Layer 7 of a small transformer language model trained on English Wikipedia (10 layers, counted from 0, width 128).
Take only the direct path to the model's output, skipping the later layers: a vector added to the residual stream pushes a token's score in proportion to its dot product with that token's output vector.

Output vectors of the tokens that the questions are about. A number n stands for n times 0.0038.
"ife": -198 33 23 159 -49 -192 73 -106 -88 -101 -65 22 135 128 291 49 -9 56 193 -355 4 0 204 -64 -23 197 164 -8 252 62 -84 -82 -138 58 -155 -260 -89 204 143 225 264 83 -125 -208 -33 63 -38 29 177 -185 -37 79 -77 136 -17 -162 -110 93 44 -264 -41 129 314 51 21 -73 12 -72 -59 -98 -8 13 65 67 -8 67 -78 -111 116 271 -147 50 25 304 84 -141 -191 4 233 -130 -248 117 -172 114 68 128 -16 59 -144 -37 359 -77 -30 168 -111 -77 0 -57 181 136 26 162 86 269 -36 -304 -115 -21 -80 -98 62 177 210 220 -52 115 -221 -26
"ays": -105 116 92 132 -79 28 111 -85 318 -91 -172 -183 -79 108 152 -40 -117 -34 157 45 133 -87 -61 -82 -83 -16 29 61 263 -89 113 112 -147 -142 62 -30 -39 90 7 178 -86 -126 -118 161 -153 165 -96 195 -113 94 102 146 24 77 -340 -200 -139 -22 -358 0 -141 -113 -37 -195 114 -56 -88 16 58 -136 -11 -283 -44 29 -162 -77 -132 -28 363 -212 70 -24 126 -29 -16 -40 142 -75 135 159 32 118 264 -17 8 -152 61 148 8 186 84 -53 -133 -246 13 -47 87 0 137 -99 217 -166 -140 -395 -121 177 282 114 4 -56 -60 -48 -92 33 113 -100 127 225
"ne": -145 56 194 28 52 -113 88 -4 -20 -8 262 -35 -142 143 -4 -166 59 -237 -40 -246 -208 -25 79 8 56 -107 42 179 168 -268 -105 32 157 -274 216 -6 78 -24 82 -159 -198 176 195 -60 -130 58 -59 -226 285 346 173 -95 145 113 -155 37 28 83 -235 158 -110 -66 -166 142 -136 -68 -101 -108 -133 -174 -11 -25 -165 148 -128 148 -34 85 -134 152 189 -172 -70 25 -99 -85 217 -72 34 -64 20 135 -49 -130 -179 -226 189 33 79 69 8 -31 277 -54 48 -167 -39 132 190 159 46 -108 -251 -77 24 -61 -167 -82 -300 -69 36 49 -4 -90 -192 -114 -183 5
"akes": -286 4 120 -166 -72 -159 147 -38 14 86 -109 -150 -203 185 109 -11 -45 -144 -32 -179 48 -71 39 -141 -95 26 30 66 244 73 -71 131 -100 22 15 -104 44 4 47 -11 99 66 64 -119 -66 -131 -34 -40 -128 -146 -77 -63 -83 16 -117 -166 -94 -59 125 -264 165 -91 88 112 103 14 -174 -82 52 -58 -99 -30 -32 -63 7 -169 0 36 88 -243 21 -117 199 52 -21 88 282 -25 -34 47 -18 253 40 -31 313 24 138 -100 -247 -238 213 -68 105 204 -47 11 -39 57 36 -116 49 -222 102 -27 -124 -69 -146 -158 -95 25 -44 -248 351 -59 253 -65 14 32
"lish": 61 -40 132 124 207 84 216 218 -161 37 -107 73 122 241 -169 -263 172 79 -188 -50 140 28 -135 0 25 -41 -64 -9 217 -242 231 339 291 -99 164 40 64 61 57 -101 165 -36 79 38 63 50 -42 226 9 35 262 -158 31 -230 202 -154 -75 0 -215 -71 -85 -10 -4 304 235 4 -21 27 192 4 -25 65 -146 9 -172 41 209 317 43 222 56 94 -18 284 109 -69 99 -255 -150 62 -207 -48 49 -167 -188 -349 -148 -68 138 157 311 -128 -28 205 131 -351 75 53 216 -74 149 53 -22 231 -87 335 -206 63 44 -22 -205 -4 228 9 26 -116 9 78
"'": -165 202 93 -150 -39 114 -13 -60 -67 74 -75 -121 100 48 149 39 -85 -20 131 -99 -37 108 14 150 -179 -33 111 -72 56 49 -237 -3 180 3 -177 -291 122 169 -27 -71 22 162 -119 -255 85 -259 17 10 171 -64 60 27 16 53 56 60 -97 7 -196 -3 33 -189 -6 -7 126 39 38 -34 104 -98 -62 -78 -52 -30 -19 -30 7 -59 -60 -150 6 158 -129 -67 -73 -138 -69 74 17 256 -59 -235 -49 -38 -205 -102 78 -80 -54 -145 -198 25 -217 -17 75 -77 185 -100 -19 84 -72 32 -75 48 35 -36 89 -126 -96 13 -29 -257 164 202 139 -118 -98 61
"outh": -14 258 409 -4 154 -198 55 -79 -123 -40 -4 -89 118 -63 -29 -328 140 -392 144 78 61 -138 -345 -92 49 132 -75 165 222 48 -93 91 -181 39 -49 -182 228 126 -107 -58 -13 -9 -272 -182 -100 49 59 -136 -143 89 -140 61 -129 148 96 44 -240 -98 4 -32 -235 14 85 210 13 171 228 -164 -133 13 -122 31 274 -40 -81 -202 -193 -26 -126 149 -80 13 101 18 -164 43 253 -204 114 81 -131 -13 47 203 110 -58 193 133 -93 83 82 -110 340 -106 -89 102 78 226 111 85 -18 -158 251 178 131 164 -252 -320 99 65 -160 -109 -85 -83 -25 35 -166 -27
"out": 208 64 74 -295 310 17 166 215 29 -62 201 -117 -52 -112 -67 -4 -112 -184 29 -14 339 -75 -56 142 -256 39 79 78 117 -272 125 172 -4 -117 48 -130 114 -121 0 -151 134 -39 229 59 -4 -124 166 92 121 -25 -196 -109 -137 -14 74 240 -115 -242 -30 132 -65 112 -193 36 -13 -115 -45 133 88 -99 -89 -170 299 140 -13 -17 -78 26 -109 -22 -321 -121 26 190 67 109 474 186 -73 21 -247 101 206 -9 46 -418 102 194 -31 -113 68 -48 142 180 163 72 -67 187 49 -147 -13 -47 -258 -87 -256 99 -43 -201 145 56 -47 61 -112 -61 -71 0 -145 80
"ing": -89 29 100 -77 225 179 134 -144 100 106 37 -211 -229 -8 -78 157 54 -142 -36 -91 -28 -151 -79 107 130 -146 -102 144 141 -258 36 103 -149 44 -158 -99 185 -139 -248 64 175 185 79 -217 -59 -11 122 -11 -110 119 123 -7 -76 28 41 275 -193 -107 -76 -143 -177 68 -65 -38 149 -33 -74 109 0 132 138 179 164 -7 69 -7 -195 11 150 -30 4 -4 33 -87 211 -243 -56 87 -19 -102 55 -29 183 -24 -54 -221 -52 -218 -264 -63 208 28 -178 131 20 -40 -40 -25 245 26 -99 -14 99 -19 -21 -114 -192 -208 144 -132 -176 -81 32 -67 -153 11 28 64
"ument": -49 -193 164 -85 27 -159 195 -82 -106 36 0 30 -77 121 4 -58 162 -57 -125 144 144 88 -71 -72 -84 24 36 -43 227 -230 256 31 150 -51 238 -59 -103 147 -210 -64 68 133 92 -78 -101 -215 -40 -43 -27 -80 205 158 4 163 114 -55 -62 4 -252 -299 86 -224 159 -44 -91 215 89 60 -12 -194 -153 198 104 249 -119 -43 -132 -128 45 217 -90 -20 -75 0 -19 52 -35 -99 -86 -177 -106 -160 124 -282 -53 -217 -151 246 176 -176 -170 -112 68 95 135 -283 295 -4 177 72 16 145 -74 -111 -129 -12 -74 67 245 -19 66 31 -106 -51 109 90 -183 39
"hip": -272 47 129 229 214 -89 394 -158 -14 0 197 20 -98 107 233 188 74 368 179 -164 120 -150 -213 14 -311 163 270 -66 121 165 41 -188 -81 180 -120 -283 68 -32 -56 -112 165 90 -55 -89 52 -77 93 -214 170 28 81 -91 -238 252 -76 10 28 -234 -42 84 284 225 254 213 -14 -74 -4 24 149 -197 -88 -195 -28 100 -37 -205 -125 -75 -133 14 27 152 -167 449 37 -109 -152 -83 -84 177 137 -134 258 -201 -230 -173 -183 313 -5 -85 -103 -104 126 -5 -97 -240 6 -125 0 15 -15 -111 -38 -144 399 -24 5 -24 194 42 -132 109 -240 -67 109 235 -190 117
"ver": -223 158 -28 -61 -129 57 249 -59 -219 180 126 252 -201 165 -67 -4 -17 -85 -159 -169 -62 -172 176 59 23 -17 -301 -49 192 12 -106 -110 -12 -123 -146 -12 -49 174 -82 4 103 -218 32 26 172 0 127 83 180 132 -248 -66 4 197 -33 62 -133 48 -260 206 230 -142 -182 97 157 181 47 -33 -113 134 -153 -25 -295 62 16 91 151 29 36 319 79 -103 -50 -167 -282 -77 -29 -120 77 -121 -90 -40 -106 -231 275 132 -19 154 138 -205 -73 -36 46 291 -31 188 211 205 168 -118 110 -100 49 17 -52 139 -151 -153 -106 102 -16 53 -243 -33 0 -37 63 20
"{": 24 135 88 -81 88 100 233 -56 23 123 120 122 -110 28 -68 -62 -133 -69 -83 -261 -51 -144 171 72 -35 103 67 -86 243 -16 71 163 -91 -27 59 6 -144 41 283 -128 -162 4 -213 20 -54 -8 169 51 -62 -11 224 -82 92 58 -82 169 77 -96 61 61 238 59 -83 8 -122 27 -159 -87 191 224 -73 -44 54 118 53 -302 136 97 79 -55 105 -133 192 -28 -11 -171 23 -27 -143 -246 -74 -91 -81 103 -174 -56 184 230 -163 -51 -243 -103 -80 -134 25 -99 84 11 28 108 -65 172 19 119 215 -306 109 -94 118 -120 -58 -171 273 278 60 112 -268 251
"ects": -57 13 -46 201 9 -130 -93 134 26 14 -175 -5 -261 108 205 94 183 -85 -180 -121 333 -232 -126 114 82 5 -18 276 244 -99 19 135 -64 132 179 -203 -276 153 156 112 123 -123 -35 -209 45 5 -122 32 -226 -190 -187 59 -188 -63 -258 -5 80 -19 150 -195 -186 137 55 -23 82 -67 181 -314 143 -4 -42 -79 232 -201 253 -246 292 -140 26 -14 -131 -345 191 79 -97 0 32 -89 71 22 -140 -13 -9 -274 -110 -246 -90 -101 106 172 -98 -129 75 -106 166 124 146 245 186 -186 145 -173 167 -224 79 -36 158 -18 -206 -296 -243 -172 15 -214 192 45 156 140
"en": 244 -20 164 -37 47 105 -158 -79 27 179 37 0 123 213 -212 -129 -182 -46 33 8 155 204 -92 -113 -82 76 24 130 190 -116 147 -24 -101 14 -167 -113 160 -222 6 -81 20 10 -70 -14 -31 4 110 121 -99 110 -152 114 -122 121 72 35 -54 -103 50 104 -34 163 -70 81 -121 128 -173 -95 -109 -65 10 -145 -162 45 61 -93 134 -120 27 -107 60 65 76 186 173 -132 -38 50 43 78 223 0 10 -62 -174 4 185 0 274 -155 -44 34 -194 0 37 215 58 7 238 109 -114 -141 24 -235 -186 167 -103 -48 204 41 -27 151 19 90 116 44 20 -47
"que": -132 134 253 -30 -86 -87 -34 -42 21 -89 -22 165 -19 163 -245 -13 -277 -100 -140 -107 -235 112 -122 -42 -70 -27 -178 114 174 -144 -174 -135 31 -53 449 -39 -130 233 -52 -121 -8 66 43 -55 118 -31 245 -48 131 218 -132 97 199 210 254 146 -95 -249 -235 -92 -4 -38 -16 179 -176 103 -100 -4 49 -160 -37 -54 17 -57 17 146 65 96 -245 -13 -55 0 -154 31 -386 115 -18 -214 37 -125 61 26 -173 -265 -286 -10 -45 76 174 -26 -69 -91 4 133 146 30 152 82 31 -319 136 141 165 37 55 230 9 339 232 -95 70 127 -298 -203 -152 -91 -268 -70

Each question shows what one neuron of this layer's MLP adds at an activation of 1. A number n stands for n times 0.00059.

n215: -49 84 -8 137 -19 51 41 26 -141 -23 -20 -10 3 -43 140 -23 53 -71 5 32 -30 9 -121 35 74 -24 -23 -58 -106 -157 23 74 -10 -28 -76 26 -31 -37 162 -34 104 38 48 -154 -15 -89 -22 -89 -56 8 -67 -27 -25 114 100 49 -29 3 42 11 66 -163 29 -28 -77 18 13 -85 -5 -30 91 -37 -111 156 -107 67 216 140 133 23 71 102 30 98 55 -7 163 -60 12 -182 44 -60 0 -127 -69 -26 -69 127 107 89 12 192 -141 99 124 126 -81 -84 55 -2 -20 -110 -62 94 82 25 -12 68 -142 103 82 2 90 -87 -125 -30 128 -18
Which three tokens does it push up most, strongest first? "lish", "ne", "ver"

n149: -76 -16 -84 -27 -18 -138 69 -115 124 -28 37 33 117 -51 -13 20 54 78 53 -116 124 43 -62 -78 -116 83 5 15 -37 -113 17 12 80 -57 -7 -5 129 -70 -38 103 -19 -32 -5 -93 76 26 2 -29 71 17 121 112 7 72 24 33 -102 -51 46 87 115 21 48 215 -255 -76 58 -7 17 80 61 -48 16 -51 0 2 47 -39 -49 55 139 -97 -49 147 -3 186 -92 51 -53 33 0 115 -7 111 68 -14 106 167 171 -56 51 -41 -19 -65 0 -48 -34 -8 -72 7 -51 -64 32 -12 56 66 20 -59 -2 69 46 -23 -13 219 217 70 92 -38
Pushed down most: "ing"

n216: 55 54 84 -86 39 83 -80 25 -121 3 17 -118 13 28 69 -84 -23 -34 -86 99 -12 -103 -83 -127 22 102 -96 -2 125 0 34 0 10 47 -96 -67 -85 15 175 36 -14 -88 16 18 93 68 143 89 5 196 -56 -52 77 -47 117 179 -162 121 -172 -38 90 -24 114 -21 -8 -148 188 -50 -107 5 106 -27 -23 -99 2 -34 -125 77 -117 5 114 -17 -22 131 46 7 -7 24 5 -135 38 -101 24 -53 41 -71 -17 91 -81 63 74 -34 -28 -7 114 33 11 -36 -85 -24 -93 7 22 45 4 -15 83 159 91 74 83 118 -108 -106 -12 -70 61 -23
Pushed down most: "akes"

n259: 87 -5 -208 41 -91 122 20 149 -32 61 35 178 149 18 -37 0 -125 -12 178 -96 -13 124 3 105 -99 36 -53 30 -233 39 98 -143 44 96 -98 131 143 -5 -70 -85 45 -120 152 -9 5 5 -16 -64 90 27 118 -170 50 -115 -48 -148 39 148 -3 81 -118 11 -45 38 -183 248 -73 113 11 -144 -6 40 -70 107 18 -40 -50 75 65 81 -41 -18 -52 198 169 37 16 8 89 -21 40 155 166 50 -85 53 36 0 -100 11 -87 -91 -18 -104 -8 75 -56 -11 96 86 57 -108 -96 0 -26 35 -72 -82 41 -19 -5 80 -25 -23 11 32 99 47
Pushed up most: "en"

n157: -15 55 -110 2 23 -130 26 76 -41 -89 -51 -36 -32 8 -81 106 -193 62 80 -115 -31 -14 -58 -64 30 67 -88 -27 53 -23 46 -43 -45 -36 -37 -133 -123 -59 -55 141 59 -35 -42 -14 -20 -99 76 -11 -34 24 114 -120 -37 -38 -29 6 13 48 89 48 -40 -19 -30 86 74 96 7 -11 -90 -31 85 170 -108 -2 135 -57 -65 -166 86 -150 -38 153 45 14 102 -8 31 35 -58 120 -26 -20 124 -45 -14 -107 4 -48 -4 28 67 -27 38 35 -60 -23 -83 -32 86 28 57 32 -94 85 6 -4 14 -42 13 43 -159 -37 -97 13 -25 2 -70 -118
Which three tokens does it push up most, strongest first? "ing", "hip", "ife"

n316: -7 -133 -51 -28 24 -9 -15 94 -19 -11 -50 -22 7 -43 -32 92 15 -71 -19 28 5 -53 76 7 63 9 108 -121 174 64 -83 -89 53 -96 -12 -40 -216 -26 108 67 -134 -4 54 -122 -134 -201 162 -58 -39 -35 2 -120 91 50 28 76 -89 52 -98 4 -7 14 -49 38 -7 -71 59 -32 -2 -68 71 -20 102 191 -39 -56 -121 -59 -45 63 -54 45 113 59 -52 111 -65 -16 -33 18 -23 -199 47 -29 2 -15 -21 -166 -37 30 -25 170 116 2 -66 128 -18 15 27 -52 -113 -34 88 -61 -29 89 -22 190 -38 41 18 17 91 -2 41 19 -177 34
Pushed up most: "ument"

n262: 25 -67 60 -75 24 0 23 104 112 139 -2 -46 -137 -63 27 -55 20 25 6 -48 55 -87 -34 -42 -23 -108 -123 -66 -22 19 9 2 2 9 4 121 0 -63 -15 42 -6 213 -45 -9 -4 -6 -94 -48 89 41 -13 122 -2 176 -59 -60 87 -7 31 -64 101 -54 57 8 22 15 97 -39 39 -48 31 14 67 -62 68 -49 -27 120 11 96 -18 66 -49 164 26 -44 117 107 66 16 -25 -96 -88 33 -67 62 -140 -37 -58 99 -26 173 43 130 -52 -46 80 -105 -18 25 72 12 -2 18 59 -8 39 -83 -71 -8 96 24 -41 -98 -154 4 74 -35
Pushed down most: "en"

n67: 4 -26 -55 16 -107 -59 23 26 -19 -173 34 -28 119 63 -53 -4 -99 8 -13 203 -36 124 61 153 59 -58 -9 -28 103 -27 -115 93 68 53 38 -58 37 50 19 78 -77 112 2 -44 43 48 155 -59 47 37 -86 -78 -34 -83 -91 -58 142 38 -57 0 -69 56 -36 39 89 10 -10 124 61 -70 64 -53 95 -2 -11 -19 -27 85 203 28 37 -66 21 -72 -43 21 -181 -97 0 -96 -9 14 -29 -134 -11 -36 -23 52 73 27 -9 -21 -69 2 -213 38 57 79 141 -33 -18 25 14 95 -41 68 25 -5 -72 34 165 -132 128 -64 82 16 -31 -2
Pushed down most: "hip"

n66: 28 -119 74 106 65 10 -18 116 23 8 -40 -21 62 77 112 145 29 49 -31 -70 -69 44 -53 33 -12 36 -27 -34 -77 73 -69 9 -25 -11 125 -40 16 33 25 -31 158 -59 127 97 36 17 6 -35 -65 -51 -29 33 14 -187 115 37 28 -39 35 45 -67 -22 25 -36 -19 71 56 -132 -34 108 -164 -41 39 -15 11 -60 51 -143 -51 73 -36 -41 -68 56 -42 -2 70 150 -52 11 -122 54 62 92 12 -127 -83 -46 -56 -104 66 -143 30 116 -106 2 24 114 -44 -129 175 9 2 -37 93 -97 57 7 -58 17 -8 -48 -35 -116 -177 -2 -21 -103
Pushed down most: "en"

n150: 6 49 -71 72 21 82 24 111 10 160 45 -2 -32 2 -49 111 -111 12 31 88 141 -68 -21 -49 -20 73 -2 91 -54 24 -20 -38 41 -86 -94 -153 23 -15 90 155 -13 63 -102 -14 49 -51 -47 -64 43 -47 -15 -87 -182 58 -29 -119 76 39 97 -14 -38 61 28 71 127 -4 39 -62 -75 -83 159 -33 55 -21 -24 80 -110 80 78 -43 -40 105 -10 -29 -66 -56 -29 -130 -65 38 -33 0 -42 179 -41 4 -11 85 -28 40 -65 136 -28 -70 -121 -39 55 33 9 9 -13 35 -53 -77 73 -86 29 26 91 72 -48 35 4 -83 18 130 -19 254
Pushed down most: "que"

n223: -100 -9 86 35 -83 -56 -141 45 -121 19 44 75 97 -16 -141 36 -110 13 43 -225 117 -11 7 83 -11 148 210 -91 30 14 37 -62 42 -50 -2 173 95 119 61 67 75 108 77 31 -100 101 145 58 74 32 -5 -3 77 -42 -44 115 74 3 -18 51 7 17 -150 60 59 28 122 121 -220 51 66 -36 9 35 88 -88 29 -39 63 -10 -53 -33 -16 11 54 -102 -17 114 117 9 -17 -54 41 43 84 18 -79 30 38 -41 -126 -214 -35 -106 38 -15 71 184 108 -118 41 48 33 -28 -15 -85 -36 0 -7 31 -16 14 152 82 -95 -22 -12 -3
Pushed down most: "akes"

n268: -10 68 138 31 -120 21 -39 23 54 -141 151 -13 -82 54 99 109 38 -98 -130 78 -33 -148 89 43 -30 65 67 -77 -8 -17 -153 86 -107 49 88 218 26 94 72 -65 18 -103 -41 -5 -23 85 98 78 -27 74 8 -30 -7 126 8 -25 -62 34 -13 -56 14 -12 -122 -82 -38 -66 -19 -69 94 81 -56 -45 26 -14 -25 -148 23 163 -191 32 65 42 162 -26 -6 -9 -39 -66 79 -132 -20 -136 -151 -155 83 88 -47 40 7 28 -24 23 -158 146 84 -52 36 -59 -16 12 -135 -90 -158 106 -113 -109 -12 110 -2 -120 5 -104 35 -25 16 129 39 -37
Pushed up most: "{"

n94: -61 88 -43 -5 139 154 -22 -27 2 27 -122 -102 -53 -130 -122 -50 185 -20 -21 -60 -128 -5 -161 48 43 11 -32 -85 -26 63 -151 -128 22 -86 -81 46 -69 108 131 -150 -55 -89 -44 -5 -97 135 -21 -172 -40 -22 -24 -49 -89 22 -24 -62 -61 27 73 20 21 -42 -38 64 -72 91 -134 -66 -107 14 15 -72 2 -140 -167 54 135 -36 -94 30 -41 30 20 58 120 -59 42 46 66 -74 -178 -7 -89 -20 -13 38 -5 126 -19 -14 5 -22 -26 -65 40 -62 -134 84 58 14 -87 -64 41 -37 -26 132 58 81 -35 47 130 -65 -33 14 -109 46 84 85
Which three tokens does it push up most, strongest first? "outh", "ne", "ver"